Layer 2 of a small transformer language model trained on English Wikipedia (11 layers, counted from 0, width 64).
A neuron's activation on a vector x is SiLU(gate . x) times (in . x), where the dot is the dot product.
The model reads these tokens: "oy" "le" " |" " O" "h" "io" " State" " |" " " " |" "\n" "|" " 2016" " |" " Alex" " C" "ro" "g" "n" "ale" " |" " Mary"

The vector x that enters this layer's MLP at each token. A number n stands for (n - 128) times 0.028.
0 "oy": 144, 73, 128, 112, 195, 164, 137, 122, 166, 85, 137, 88, 72, 73, 146, 100, 147, 128, 152, 140, 129, 176, 138, 166, 25, 121, 136, 165, 99, 63, 101, 95, 152, 103, 105, 188, 139, 84, 180, 128, 147, 128, 103, 145, 92, 107, 153, 138, 151, 119, 103, 117, 83, 136, 94, 146, 139, 113, 172, 68, 156, 147, 96, 119
1 "le": 191, 137, 138, 169, 200, 127, 105, 128, 147, 96, 179, 130, 83, 106, 43, 126, 117, 77, 69, 165, 115, 168, 80, 147, 152, 102, 139, 118, 155, 134, 103, 90, 211, 105, 98, 163, 122, 116, 106, 154, 160, 91, 136, 128, 91, 118, 133, 121, 147, 114, 98, 122, 128, 122, 113, 166, 120, 111, 167, 90, 119, 122, 147, 92
2 " |": 127, 116, 80, 108, 187, 153, 135, 155, 75, 150, 118, 144, 136, 141, 149, 144, 118, 114, 53, 54, 103, 132, 144, 166, 150, 108, 123, 118, 100, 118, 104, 163, 229, 126, 110, 134, 187, 124, 181, 135, 101, 154, 132, 132, 121, 123, 147, 113, 104, 134, 119, 155, 127, 119, 95, 127, 141, 129, 144, 107, 108, 122, 159, 161
3 " O": 101, 121, 158, 150, 118, 115, 132, 136, 149, 114, 151, 195, 165, 114, 136, 122, 145, 130, 107, 92, 188, 136, 160, 107, 133, 121, 55, 110, 137, 108, 136, 145, 164, 98, 106, 129, 171, 59, 77, 38, 128, 168, 97, 145, 148, 150, 127, 96, 149, 127, 131, 99, 73, 108, 165, 123, 100, 122, 217, 168, 164, 92, 159, 168
4 "h": 87, 79, 146, 116, 141, 147, 89, 112, 141, 194, 74, 111, 181, 111, 14, 107, 160, 165, 110, 135, 148, 204, 109, 107, 103, 153, 141, 132, 128, 83, 124, 131, 131, 152, 126, 111, 87, 116, 142, 71, 120, 171, 123, 131, 169, 94, 64, 108, 160, 143, 188, 158, 115, 99, 115, 90, 137, 153, 191, 120, 174, 167, 173, 151
5 "io": 112, 110, 99, 139, 157, 139, 123, 68, 151, 87, 102, 161, 129, 124, 177, 115, 192, 144, 84, 122, 98, 184, 146, 167, 116, 112, 133, 115, 151, 139, 154, 103, 197, 139, 101, 124, 136, 63, 211, 144, 156, 114, 120, 140, 67, 136, 49, 109, 109, 77, 78, 155, 86, 77, 105, 125, 162, 169, 169, 168, 162, 128, 188, 162
6 " State": 133, 94, 127, 151, 151, 144, 153, 53, 172, 149, 143, 70, 104, 152, 119, 143, 166, 157, 121, 97, 120, 131, 140, 126, 120, 107, 154, 123, 159, 172, 153, 138, 197, 141, 96, 152, 116, 141, 153, 121, 147, 101, 159, 84, 74, 161, 101, 59, 147, 155, 131, 95, 86, 155, 68, 143, 173, 88, 67, 54, 113, 112, 165, 170
7 " |": 116, 110, 72, 113, 181, 143, 140, 153, 75, 156, 103, 143, 138, 140, 145, 145, 124, 120, 49, 51, 105, 134, 139, 156, 156, 108, 124, 124, 109, 123, 117, 172, 228, 125, 117, 141, 187, 130, 175, 143, 99, 145, 135, 134, 132, 121, 139, 98, 113, 142, 108, 147, 120, 113, 97, 128, 137, 121, 144, 114, 101, 119, 157, 159
8 " ": 103, 121, 198, 72, 112, 152, 166, 112, 141, 163, 157, 135, 135, 146, 149, 127, 91, 118, 134, 44, 128, 150, 120, 146, 151, 128, 172, 149, 98, 120, 145, 148, 135, 95, 89, 151, 131, 113, 97, 109, 159, 100, 166, 110, 140, 156, 119, 88, 144, 122, 76, 137, 119, 112, 121, 79, 159, 107, 149, 134, 150, 55, 250, 102
9 " |": 118, 117, 76, 118, 179, 141, 134, 150, 70, 162, 103, 138, 142, 132, 147, 147, 138, 123, 56, 44, 116, 139, 137, 150, 156, 103, 123, 131, 106, 116, 122, 178, 224, 118, 117, 141, 187, 132, 181, 146, 111, 148, 127, 149, 143, 115, 143, 98, 120, 144, 121, 149, 120, 118, 94, 133, 137, 120, 148, 121, 104, 118, 159, 149
10 "\n": 146, 145, 129, 94, 111, 139, 104, 88, 100, 169, 125, 131, 136, 144, 81, 149, 146, 126, 124, 111, 120, 139, 170, 155, 163, 58, 162, 136, 147, 99, 145, 147, 214, 132, 140, 153, 144, 92, 185, 133, 105, 79, 97, 124, 124, 140, 134, 64, 145, 139, 113, 154, 140, 168, 237, 113, 108, 92, 128, 70, 127, 131, 151, 180
11 "|": 115, 91, 89, 91, 181, 95, 115, 126, 77, 134, 142, 124, 104, 129, 129, 138, 101, 134, 88, 78, 132, 69, 165, 132, 184, 174, 152, 50, 103, 119, 113, 174, 188, 108, 85, 141, 142, 116, 181, 130, 122, 111, 83, 103, 157, 107, 112, 87, 130, 140, 111, 192, 121, 93, 122, 119, 113, 107, 190, 117, 99, 120, 159, 167
12 " 2016": 130, 116, 88, 109, 102, 179, 177, 112, 175, 111, 120, 68, 105, 155, 177, 98, 133, 129, 94, 123, 139, 179, 148, 155, 103, 144, 135, 75, 109, 156, 162, 185, 181, 107, 109, 115, 66, 91, 164, 96, 132, 156, 116, 183, 130, 124, 111, 100, 178, 172, 154, 132, 69, 97, 133, 173, 88, 96, 149, 50, 140, 119, 134, 138
13 " |": 112, 118, 84, 101, 175, 110, 134, 155, 80, 156, 96, 120, 145, 152, 113, 122, 148, 118, 53, 43, 120, 150, 129, 135, 157, 131, 125, 128, 86, 119, 116, 181, 226, 110, 116, 142, 171, 163, 163, 146, 91, 153, 117, 158, 143, 148, 143, 87, 131, 146, 121, 150, 115, 100, 117, 131, 142, 111, 141, 98, 110, 114, 139, 116
14 " Alex": 131, 85, 126, 209, 172, 161, 147, 130, 130, 110, 164, 35, 168, 61, 125, 65, 169, 146, 117, 117, 102, 145, 144, 138, 81, 112, 126, 130, 98, 161, 117, 156, 126, 178, 72, 180, 98, 133, 160, 109, 110, 87, 152, 138, 108, 145, 108, 42, 132, 112, 126, 162, 158, 143, 127, 63, 105, 105, 146, 145, 144, 111, 210, 137
15 " C": 77, 119, 154, 143, 116, 133, 123, 116, 127, 124, 134, 93, 169, 121, 172, 85, 124, 110, 126, 112, 111, 169, 97, 112, 173, 98, 83, 150, 96, 148, 121, 100, 128, 106, 116, 175, 114, 155, 106, 16, 130, 115, 72, 154, 99, 65, 127, 100, 150, 132, 121, 137, 95, 193, 163, 118, 139, 81, 90, 133, 134, 105, 134, 95
16 "ro": 92, 96, 112, 182, 134, 114, 130, 101, 90, 87, 121, 104, 96, 152, 104, 109, 226, 143, 134, 147, 118, 124, 145, 137, 174, 127, 107, 108, 163, 136, 85, 107, 135, 57, 109, 79, 185, 117, 118, 89, 188, 170, 100, 154, 104, 204, 100, 126, 141, 111, 109, 100, 98, 162, 158, 97, 139, 117, 231, 201, 183, 126, 154, 127
17 "g": 201, 143, 114, 85, 180, 97, 98, 139, 174, 102, 123, 207, 114, 147, 169, 140, 81, 184, 118, 161, 181, 149, 150, 131, 174, 117, 179, 145, 185, 159, 158, 182, 140, 148, 77, 103, 135, 108, 147, 114, 162, 151, 58, 140, 82, 113, 102, 124, 134, 144, 120, 132, 117, 184, 136, 125, 97, 122, 107, 116, 106, 187, 144, 134
18 "n": 169, 64, 123, 135, 163, 73, 93, 166, 139, 106, 132, 121, 103, 158, 179, 150, 140, 119, 132, 136, 69, 108, 145, 102, 167, 74, 156, 163, 159, 157, 113, 148, 146, 99, 99, 181, 128, 152, 120, 60, 150, 58, 165, 165, 121, 123, 132, 129, 117, 121, 136, 134, 104, 173, 87, 59, 109, 175, 173, 108, 197, 121, 108, 112
19 "ale": 192, 146, 125, 159, 206, 104, 134, 102, 169, 109, 177, 73, 121, 123, 86, 134, 103, 96, 91, 103, 124, 151, 101, 148, 142, 93, 138, 113, 172, 152, 129, 124, 223, 103, 110, 172, 109, 89, 141, 136, 160, 143, 139, 111, 107, 121, 127, 81, 133, 108, 112, 132, 72, 98, 103, 143, 155, 82, 128, 112, 96, 113, 141, 92
20 " |": 118, 113, 80, 105, 178, 125, 141, 156, 70, 161, 98, 135, 143, 150, 130, 124, 135, 115, 53, 48, 118, 144, 134, 141, 164, 125, 113, 127, 93, 121, 113, 179, 224, 114, 111, 132, 180, 156, 169, 148, 92, 161, 127, 152, 140, 135, 135, 90, 117, 143, 120, 148, 113, 103, 108, 128, 135, 118, 142, 105, 112, 120, 142, 128
21 " Mary": 155, 49, 105, 171, 183, 127, 128, 108, 156, 108, 146, 54, 113, 86, 133, 99, 153, 205, 128, 147, 112, 172, 134, 154, 93, 134, 144, 132, 120, 128, 147, 127, 161, 155, 67, 130, 127, 107, 100, 91, 146, 167, 131, 87, 70, 149, 126, 42, 148, 133, 134, 140, 92, 94, 117, 148, 128, 129, 138, 74, 173, 171, 148, 185

Each question shows the input weights of one neuron of the MLP. A number n stands for (n - 128) times 0.0033.

n35 gate: 147, 157, 144, 141, 80, 99, 134, 167, 118, 139, 144, 118, 106, 138, 149, 145, 161, 140, 170, 184, 124, 119, 151, 102, 120, 173, 104, 142, 189, 95, 121, 192, 108, 97, 141, 94, 157, 180, 103, 154, 141, 92, 134, 169, 117, 126, 175, 124, 147, 103, 168, 131, 137, 90, 146, 89, 103, 178, 143, 134, 143, 64, 146, 158
n35 in: 110, 91, 164, 137, 181, 110, 127, 101, 155, 91, 157, 181, 160, 135, 158, 132, 149, 101, 106, 133, 111, 102, 144, 167, 67, 109, 172, 186, 150, 122, 141, 102, 152, 135, 125, 122, 106, 161, 157, 127, 121, 131, 159, 93, 135, 149, 85, 133, 76, 104, 115, 96, 101, 99, 126, 133, 135, 116, 144, 154, 139, 141, 103, 98
It fires most on token 18 "n"

n127 gate: 163, 78, 124, 137, 119, 129, 108, 115, 117, 122, 135, 102, 146, 179, 125, 161, 137, 93, 169, 198, 86, 133, 123, 142, 121, 146, 153, 184, 126, 100, 166, 103, 159, 146, 138, 106, 84, 139, 111, 132, 122, 108, 109, 82, 142, 157, 166, 156, 116, 90, 137, 130, 89, 119, 126, 148, 150, 142, 64, 103, 152, 107, 108, 132
n127 in: 115, 119, 120, 109, 139, 81, 113, 173, 110, 136, 153, 134, 146, 94, 153, 98, 146, 137, 154, 97, 89, 132, 156, 126, 160, 159, 102, 129, 96, 144, 166, 135, 98, 125, 117, 142, 150, 163, 107, 138, 148, 147, 98, 116, 98, 80, 136, 138, 142, 167, 137, 96, 143, 157, 128, 145, 84, 92, 178, 123, 95, 167, 128, 92
On which token does it fire most, and how strongly? 5 "io", at about 0.19

n189 gate: 165, 127, 96, 147, 145, 59, 119, 171, 133, 103, 69, 108, 122, 132, 82, 134, 175, 110, 146, 168, 152, 75, 129, 135, 127, 109, 116, 89, 121, 108, 128, 148, 104, 87, 150, 135, 118, 130, 117, 196, 115, 136, 83, 150, 132, 157, 143, 163, 108, 100, 174, 97, 103, 107, 166, 101, 152, 90, 112, 133, 184, 165, 126, 86
n189 in: 119, 85, 126, 127, 120, 136, 116, 91, 132, 150, 106, 156, 119, 137, 156, 128, 115, 130, 128, 124, 66, 118, 136, 122, 160, 149, 169, 177, 106, 166, 96, 122, 143, 137, 180, 138, 143, 89, 58, 111, 136, 175, 158, 94, 133, 130, 120, 128, 97, 102, 105, 122, 131, 117, 108, 151, 126, 137, 131, 124, 172, 126, 142, 129
It fires most on token 16 "ro"

n133 gate: 165, 142, 143, 168, 108, 93, 135, 139, 84, 76, 127, 113, 80, 132, 119, 120, 135, 127, 174, 118, 98, 131, 100, 118, 105, 140, 134, 114, 98, 100, 153, 83, 139, 86, 143, 151, 155, 91, 178, 139, 131, 129, 129, 139, 179, 76, 135, 128, 117, 92, 125, 163, 84, 144, 134, 140, 135, 102, 159, 158, 102, 116, 104, 99
n133 in: 118, 123, 117, 143, 170, 114, 140, 115, 115, 112, 154, 120, 153, 134, 113, 118, 163, 144, 111, 106, 128, 119, 136, 165, 89, 167, 113, 135, 125, 97, 129, 109, 156, 130, 94, 139, 88, 99, 91, 158, 162, 152, 99, 148, 105, 131, 101, 165, 131, 108, 151, 135, 93, 147, 152, 150, 151, 148, 122, 124, 181, 181, 123, 141
It fires most on token 0 "oy"

n159 gate: 129, 92, 109, 172, 143, 134, 128, 141, 108, 99, 109, 115, 120, 79, 114, 117, 88, 156, 168, 83, 137, 110, 100, 157, 61, 177, 135, 135, 142, 135, 150, 120, 114, 146, 87, 130, 93, 117, 142, 112, 149, 169, 91, 99, 92, 103, 166, 181, 168, 133, 141, 93, 123, 117, 138, 104, 134, 114, 119, 138, 200, 183, 107, 159
n159 in: 120, 91, 118, 144, 153, 183, 146, 105, 146, 115, 113, 164, 118, 107, 140, 144, 183, 112, 121, 133, 107, 120, 84, 118, 161, 125, 115, 166, 174, 89, 120, 142, 94, 125, 152, 113, 128, 144, 86, 136, 109, 145, 96, 121, 132, 96, 162, 128, 107, 175, 89, 121, 126, 140, 159, 158, 110, 158, 145, 106, 115, 141, 95, 84
On which two tokens does it fire most, strongest first? 0 "oy", 8 " "

n59 gate: 139, 91, 189, 139, 126, 155, 173, 118, 117, 128, 131, 163, 141, 140, 143, 115, 153, 119, 116, 159, 143, 155, 186, 146, 122, 161, 110, 142, 155, 100, 160, 119, 165, 149, 116, 173, 100, 147, 129, 116, 190, 134, 144, 104, 156, 124, 139, 122, 115, 150, 149, 107, 97, 147, 125, 109, 134, 131, 96, 133, 109, 120, 123, 119
n59 in: 114, 142, 120, 122, 124, 137, 70, 154, 133, 152, 135, 129, 135, 140, 87, 135, 152, 170, 184, 130, 116, 109, 143, 165, 114, 109, 146, 161, 110, 152, 123, 159, 110, 133, 108, 99, 166, 113, 110, 161, 131, 151, 154, 188, 106, 105, 156, 135, 141, 130, 104, 114, 152, 157, 122, 103, 123, 160, 158, 110, 91, 93, 133, 100
It fires most on token 11 "|"

n56 gate: 132, 104, 135, 170, 102, 139, 102, 113, 97, 170, 92, 184, 96, 93, 139, 138, 96, 99, 112, 150, 128, 111, 180, 94, 89, 118, 95, 99, 100, 119, 109, 66, 135, 139, 149, 80, 125, 132, 134, 117, 110, 134, 135, 130, 105, 156, 111, 147, 104, 83, 149, 142, 167, 129, 191, 144, 130, 170, 176, 141, 94, 103, 127, 100
n56 in: 176, 127, 150, 147, 127, 123, 95, 105, 148, 107, 112, 142, 128, 106, 162, 129, 115, 127, 107, 180, 134, 130, 150, 96, 140, 141, 127, 112, 145, 129, 165, 150, 145, 110, 77, 123, 109, 161, 161, 114, 137, 160, 100, 174, 101, 165, 167, 117, 135, 111, 163, 116, 121, 95, 133, 118, 82, 126, 171, 108, 60, 109, 62, 119
It fires most on token 8 " "

n45 gate: 184, 120, 155, 113, 101, 168, 118, 104, 80, 150, 109, 120, 113, 136, 143, 147, 179, 131, 126, 132, 151, 119, 120, 132, 159, 121, 113, 135, 122, 122, 159, 136, 111, 123, 136, 157, 130, 125, 86, 127, 114, 127, 120, 121, 135, 45, 111, 128, 85, 112, 202, 71, 157, 100, 82, 66, 154, 138, 138, 156, 135, 149, 117, 110
n45 in: 117, 127, 145, 160, 124, 107, 130, 134, 115, 136, 105, 109, 134, 70, 186, 125, 147, 87, 144, 94, 117, 106, 107, 178, 104, 168, 152, 126, 135, 142, 115, 142, 126, 135, 135, 135, 121, 122, 123, 101, 85, 95, 167, 121, 81, 136, 86, 102, 126, 126, 113, 123, 149, 125, 184, 139, 77, 112, 129, 154, 153, 101, 145, 100
It fires most on token 17 "g"

n77 gate: 109, 175, 126, 143, 155, 95, 134, 111, 149, 152, 115, 171, 143, 160, 97, 172, 118, 133, 132, 140, 170, 125, 156, 144, 148, 119, 128, 135, 120, 141, 139, 162, 157, 123, 155, 141, 152, 105, 143, 130, 133, 128, 122, 151, 132, 72, 79, 140, 64, 66, 93, 111, 113, 148, 124, 104, 123, 145, 74, 167, 141, 171, 113, 152
n77 in: 79, 199, 130, 173, 118, 127, 136, 153, 151, 88, 96, 112, 125, 158, 127, 153, 105, 102, 107, 110, 157, 85, 122, 128, 142, 125, 162, 112, 105, 153, 115, 136, 106, 131, 109, 145, 148, 132, 132, 106, 112, 74, 140, 115, 153, 99, 111, 152, 132, 99, 128, 125, 120, 134, 134, 160, 115, 98, 123, 158, 120, 157, 87, 149
It fires most on token 21 " Mary"

n160 gate: 115, 131, 103, 149, 131, 120, 142, 129, 176, 161, 111, 157, 140, 106, 149, 142, 155, 129, 139, 148, 150, 118, 127, 108, 126, 196, 122, 114, 117, 102, 79, 144, 150, 121, 139, 116, 92, 234, 96, 131, 108, 88, 141, 133, 139, 141, 147, 192, 97, 152, 119, 173, 143, 181, 113, 193, 83, 150, 119, 104, 139, 73, 160, 107
n160 in: 139, 134, 138, 100, 91, 164, 116, 94, 112, 164, 111, 136, 127, 135, 156, 135, 148, 143, 135, 63, 141, 168, 118, 137, 183, 152, 96, 119, 88, 119, 122, 112, 75, 149, 102, 127, 128, 125, 86, 153, 142, 88, 126, 131, 108, 156, 136, 124, 167, 96, 149, 103, 180, 129, 155, 110, 135, 97, 90, 144, 127, 102, 134, 154
It fires most on token 19 "ale"

n2 gate: 154, 157, 140, 130, 77, 158, 156, 80, 141, 125, 90, 163, 146, 131, 99, 135, 119, 133, 123, 161, 118, 134, 125, 120, 165, 130, 123, 141, 156, 114, 118, 92, 73, 104, 112, 134, 107, 138, 111, 178, 167, 96, 133, 176, 98, 88, 169, 128, 104, 95, 150, 120, 129, 108, 135, 116, 137, 139, 95, 140, 160, 93, 115, 128
n2 in: 95, 140, 142, 167, 169, 83, 167, 147, 137, 127, 117, 107, 88, 103, 152, 116, 134, 150, 112, 132, 125, 81, 124, 112, 159, 135, 133, 120, 156, 150, 106, 107, 139, 135, 165, 174, 133, 129, 132, 126, 123, 141, 99, 156, 157, 85, 155, 159, 103, 110, 172, 132, 151, 143, 119, 137, 132, 136, 140, 122, 138, 142, 155, 125
It fires most on token 12 " 2016"

n25 gate: 125, 167, 122, 157, 100, 104, 126, 125, 128, 102, 119, 106, 112, 119, 157, 124, 121, 137, 132, 97, 113, 135, 87, 101, 104, 89, 142, 107, 182, 93, 114, 135, 95, 111, 147, 152, 141, 156, 163, 114, 111, 160, 142, 107, 123, 105, 146, 161, 151, 113, 110, 100, 129, 113, 170, 153, 117, 160, 94, 165, 113, 132, 52, 93
n25 in: 129, 109, 134, 161, 162, 115, 136, 146, 121, 122, 142, 145, 141, 132, 141, 114, 131, 109, 167, 94, 133, 118, 160, 165, 148, 149, 78, 98, 98, 161, 122, 154, 102, 143, 153, 132, 172, 119, 90, 105, 140, 69, 142, 144, 155, 107, 110, 143, 114, 160, 154, 119, 154, 144, 111, 113, 130, 129, 135, 73, 169, 126, 106, 137
It fires most on token 5 "io"

n165 gate: 159, 125, 128, 133, 136, 108, 146, 142, 159, 98, 67, 68, 106, 131, 86, 98, 96, 109, 59, 173, 126, 114, 126, 113, 96, 152, 90, 118, 187, 129, 154, 162, 146, 118, 165, 139, 112, 155, 107, 166, 61, 125, 136, 122, 160, 174, 114, 181, 123, 107, 77, 134, 172, 130, 153, 114, 140, 104, 113, 122, 133, 75, 126, 143
n165 in: 138, 92, 139, 109, 95, 153, 134, 116, 119, 133, 105, 141, 170, 144, 133, 119, 122, 66, 78, 146, 126, 121, 60, 116, 151, 150, 173, 143, 140, 123, 179, 99, 102, 115, 140, 151, 133, 136, 91, 126, 77, 114, 105, 101, 112, 136, 126, 150, 156, 152, 136, 118, 97, 110, 111, 128, 123, 108, 161, 60, 119, 118, 110, 148
It fires most on token 1 "le"

n161 gate: 128, 157, 124, 158, 121, 92, 102, 144, 126, 110, 160, 74, 151, 140, 156, 137, 160, 87, 131, 135, 90, 121, 94, 160, 165, 119, 90, 167, 92, 186, 92, 101, 101, 132, 126, 108, 110, 177, 88, 139, 130, 101, 57, 134, 77, 158, 129, 128, 166, 137, 138, 133, 199, 122, 121, 91, 154, 146, 146, 117, 128, 104, 104, 123
n161 in: 107, 113, 136, 178, 146, 114, 141, 126, 111, 117, 162, 102, 109, 77, 135, 104, 117, 87, 136, 143, 183, 176, 138, 109, 136, 140, 86, 117, 144, 132, 124, 83, 117, 137, 140, 116, 80, 109, 174, 128, 75, 101, 130, 108, 104, 115, 137, 138, 148, 142, 111, 103, 70, 114, 107, 152, 101, 96, 140, 120, 138, 105, 116, 129
On which two tokens does it fire most, strongest first? 15 " C", 14 " Alex"

n155 gate: 142, 136, 161, 175, 112, 106, 112, 135, 105, 179, 151, 129, 116, 105, 153, 139, 136, 196, 158, 107, 98, 137, 103, 161, 116, 112, 140, 189, 147, 150, 85, 66, 136, 128, 136, 116, 115, 130, 101, 98, 117, 153, 111, 59, 103, 142, 194, 154, 153, 139, 154, 82, 96, 141, 151, 148, 152, 125, 152, 166, 157, 128, 116, 118
n155 in: 131, 128, 134, 114, 123, 139, 120, 131, 123, 113, 142, 180, 117, 119, 129, 130, 109, 159, 112, 116, 140, 142, 152, 144, 109, 171, 103, 91, 96, 151, 137, 120, 117, 131, 109, 105, 141, 166, 83, 175, 99, 118, 99, 144, 104, 76, 84, 124, 126, 93, 109, 118, 121, 130, 117, 141, 148, 110, 156, 127, 99, 93, 88, 49
It fires most on token 10 "\n"

n51 gate: 83, 131, 112, 170, 95, 126, 117, 121, 88, 117, 100, 171, 96, 142, 86, 118, 136, 217, 107, 125, 99, 136, 125, 148, 174, 124, 132, 147, 145, 150, 169, 91, 119, 143, 118, 131, 93, 123, 110, 134, 130, 130, 114, 116, 137, 147, 123, 151, 135, 115, 141, 142, 157, 131, 155, 94, 110, 90, 165, 148, 173, 96, 149, 106
n51 in: 124, 125, 130, 123, 110, 69, 92, 124, 119, 150, 146, 113, 131, 118, 115, 122, 168, 92, 123, 115, 98, 131, 117, 96, 168, 155, 138, 84, 171, 129, 102, 180, 134, 89, 200, 149, 137, 111, 152, 109, 163, 98, 137, 131, 111, 181, 127, 160, 143, 97, 120, 121, 110, 118, 155, 159, 152, 154, 155, 131, 112, 112, 81, 139
It fires most on token 16 "ro"

n134 gate: 125, 150, 134, 142, 149, 82, 68, 115, 167, 165, 120, 179, 142, 153, 137, 123, 143, 139, 126, 95, 124, 108, 88, 169, 126, 150, 67, 114, 155, 122, 125, 140, 128, 180, 133, 73, 88, 94, 162, 120, 162, 179, 116, 120, 174, 136, 120, 149, 100, 116, 94, 95, 151, 82, 127, 100, 96, 127, 122, 118, 168, 135, 114, 197
n134 in: 117, 171, 170, 148, 133, 132, 137, 120, 148, 128, 105, 153, 157, 111, 103, 113, 95, 99, 112, 136, 122, 88, 174, 144, 145, 161, 107, 104, 117, 179, 132, 113, 137, 149, 109, 160, 153, 113, 141, 181, 119, 121, 127, 165, 93, 112, 90, 124, 151, 137, 112, 140, 118, 84, 129, 79, 114, 123, 137, 52, 140, 124, 124, 120
It fires most on token 5 "io"

n70 gate: 123, 95, 128, 120, 96, 120, 131, 116, 67, 163, 130, 90, 135, 149, 77, 153, 85, 102, 144, 123, 103, 113, 104, 133, 123, 135, 69, 112, 122, 177, 129, 138, 128, 187, 159, 131, 122, 170, 100, 123, 123, 88, 114, 122, 118, 149, 179, 98, 149, 160, 128, 135, 135, 113, 117, 122, 140, 165, 132, 124, 92, 119, 112, 131
n70 in: 147, 142, 123, 117, 110, 131, 119, 91, 105, 113, 126, 117, 148, 145, 129, 147, 151, 120, 165, 137, 135, 132, 111, 138, 158, 109, 117, 99, 139, 134, 150, 135, 120, 119, 110, 75, 160, 103, 120, 105, 145, 146, 128, 133, 131, 150, 115, 80, 122, 103, 60, 112, 110, 111, 103, 130, 83, 126, 110, 117, 116, 149, 145, 116
It fires most on token 0 "oy"

n176 gate: 170, 121, 95, 118, 54, 145, 144, 165, 74, 129, 130, 117, 147, 186, 137, 137, 97, 152, 100, 108, 127, 70, 112, 128, 149, 146, 121, 154, 128, 134, 134, 158, 140, 69, 124, 177, 143, 117, 144, 145, 127, 172, 139, 146, 176, 84, 112, 130, 134, 83, 156, 140, 156, 151, 165, 111, 135, 164, 128, 171, 136, 118, 106, 128
n176 in: 168, 112, 144, 153, 161, 145, 111, 123, 145, 90, 147, 148, 60, 139, 154, 157, 176, 116, 125, 136, 119, 133, 108, 148, 132, 88, 156, 136, 155, 81, 108, 133, 141, 83, 110, 172, 131, 122, 144, 119, 138, 132, 94, 104, 112, 149, 113, 143, 159, 121, 80, 152, 111, 130, 83, 148, 115, 121, 99, 87, 126, 165, 102, 87
On which two tokens does it fire most, strongest first? 18 "n", 4 "h"

n26 gate: 159, 115, 198, 140, 115, 115, 140, 109, 140, 125, 182, 119, 153, 61, 151, 125, 125, 128, 94, 106, 127, 151, 106, 98, 116, 118, 85, 67, 137, 102, 148, 100, 129, 149, 129, 125, 126, 57, 134, 140, 193, 92, 119, 136, 148, 164, 164, 142, 126, 156, 110, 93, 180, 164, 99, 124, 138, 144, 105, 86, 62, 164, 129, 121
n26 in: 121, 113, 138, 115, 109, 142, 102, 102, 134, 173, 114, 117, 149, 105, 94, 132, 153, 122, 142, 70, 152, 96, 99, 132, 107, 139, 128, 80, 143, 159, 101, 90, 129, 94, 133, 106, 117, 143, 171, 96, 168, 94, 108, 177, 172, 130, 142, 144, 173, 127, 124, 118, 65, 136, 125, 136, 120, 147, 94, 165, 118, 107, 169, 133
On which token does it fire most, and how strongly? 6 " State", at about 0.2

n81 gate: 131, 146, 166, 112, 154, 133, 122, 89, 177, 130, 40, 128, 134, 133, 156, 152, 118, 115, 101, 140, 123, 78, 133, 163, 207, 111, 105, 152, 153, 132, 166, 145, 112, 103, 146, 148, 124, 150, 140, 158, 104, 126, 90, 130, 154, 91, 138, 200, 130, 115, 178, 122, 189, 100, 136, 102, 149, 106, 79, 137, 168, 140, 155, 149
n81 in: 164, 130, 130, 98, 147, 170, 147, 119, 139, 95, 148, 89, 165, 159, 141, 131, 136, 140, 123, 126, 110, 94, 110, 118, 147, 90, 124, 119, 146, 109, 111, 101, 126, 118, 125, 141, 109, 129, 102, 134, 170, 146, 93, 159, 100, 143, 128, 147, 102, 108, 142, 99, 129, 137, 148, 152, 67, 133, 160, 194, 117, 173, 152, 141
It fires most on token 17 "g"

n6 gate: 142, 111, 154, 208, 144, 111, 143, 132, 79, 137, 163, 107, 144, 116, 105, 148, 154, 98, 146, 120, 148, 149, 135, 133, 111, 180, 109, 162, 105, 157, 145, 83, 106, 135, 148, 77, 146, 201, 157, 185, 93, 129, 141, 109, 102, 153, 107, 99, 79, 89, 124, 100, 153, 82, 138, 55, 98, 117, 163, 125, 125, 106, 137, 92
n6 in: 133, 159, 141, 132, 95, 168, 83, 106, 128, 111, 141, 179, 104, 81, 115, 144, 87, 94, 161, 160, 88, 148, 142, 121, 94, 118, 137, 147, 125, 121, 125, 158, 136, 90, 121, 173, 150, 113, 107, 141, 173, 193, 119, 106, 120, 133, 105, 112, 162, 134, 159, 116, 165, 121, 109, 61, 103, 120, 77, 102, 132, 143, 110, 142
It fires most on token 11 "|"

n166 gate: 146, 121, 109, 115, 135, 147, 104, 140, 143, 97, 89, 106, 114, 145, 147, 130, 86, 164, 109, 108, 148, 97, 152, 134, 123, 162, 155, 140, 135, 166, 142, 169, 132, 131, 98, 160, 68, 111, 85, 89, 102, 154, 154, 115, 150, 190, 152, 156, 123, 124, 95, 140, 157, 120, 113, 122, 105, 164, 102, 127, 104, 142, 108, 82
n166 in: 122, 94, 136, 141, 142, 206, 134, 96, 138, 144, 113, 153, 95, 154, 160, 129, 130, 95, 105, 82, 117, 117, 128, 144, 111, 109, 124, 115, 155, 146, 119, 150, 128, 176, 136, 118, 121, 124, 122, 97, 147, 70, 133, 79, 178, 149, 112, 144, 150, 138, 130, 112, 138, 89, 132, 170, 127, 129, 150, 143, 102, 116, 88, 147
It fires most on token 12 " 2016"

n172 gate: 122, 134, 139, 127, 133, 92, 126, 132, 136, 109, 137, 134, 162, 64, 113, 145, 148, 107, 166, 158, 73, 101, 98, 133, 144, 127, 108, 131, 128, 85, 134, 90, 100, 192, 127, 166, 141, 125, 132, 183, 106, 150, 185, 144, 84, 110, 102, 139, 115, 114, 143, 71, 114, 136, 131, 58, 116, 127, 155, 174, 187, 113, 149, 150
n172 in: 134, 173, 106, 169, 87, 115, 107, 129, 121, 135, 145, 208, 119, 106, 121, 177, 153, 115, 81, 123, 103, 164, 124, 124, 142, 121, 149, 170, 109, 133, 95, 108, 114, 166, 146, 132, 177, 124, 185, 93, 122, 100, 67, 127, 131, 124, 135, 152, 170, 111, 103, 147, 122, 111, 143, 108, 124, 117, 156, 154, 104, 131, 138, 106
On which two tokens does it fire most, strongest first? 5 "io", 6 " State"

n55 gate: 122, 110, 96, 163, 120, 125, 162, 106, 158, 91, 138, 122, 165, 162, 95, 126, 148, 128, 146, 149, 101, 142, 130, 121, 96, 127, 104, 115, 130, 127, 132, 70, 96, 148, 123, 138, 75, 150, 80, 95, 82, 168, 143, 146, 98, 109, 162, 131, 124, 127, 145, 111, 153, 128, 127, 192, 138, 168, 110, 135, 132, 119, 94, 106
n55 in: 112, 162, 168, 91, 136, 136, 122, 115, 93, 151, 108, 122, 130, 81, 128, 172, 122, 140, 110, 106, 124, 111, 136, 146, 112, 137, 141, 135, 105, 138, 97, 146, 118, 114, 148, 125, 143, 104, 130, 167, 142, 79, 117, 104, 172, 133, 131, 141, 139, 59, 111, 166, 141, 113, 145, 99, 150, 142, 128, 129, 126, 122, 189, 146
On which token does it fire most, and how strongly? 17 "g", at about 0.22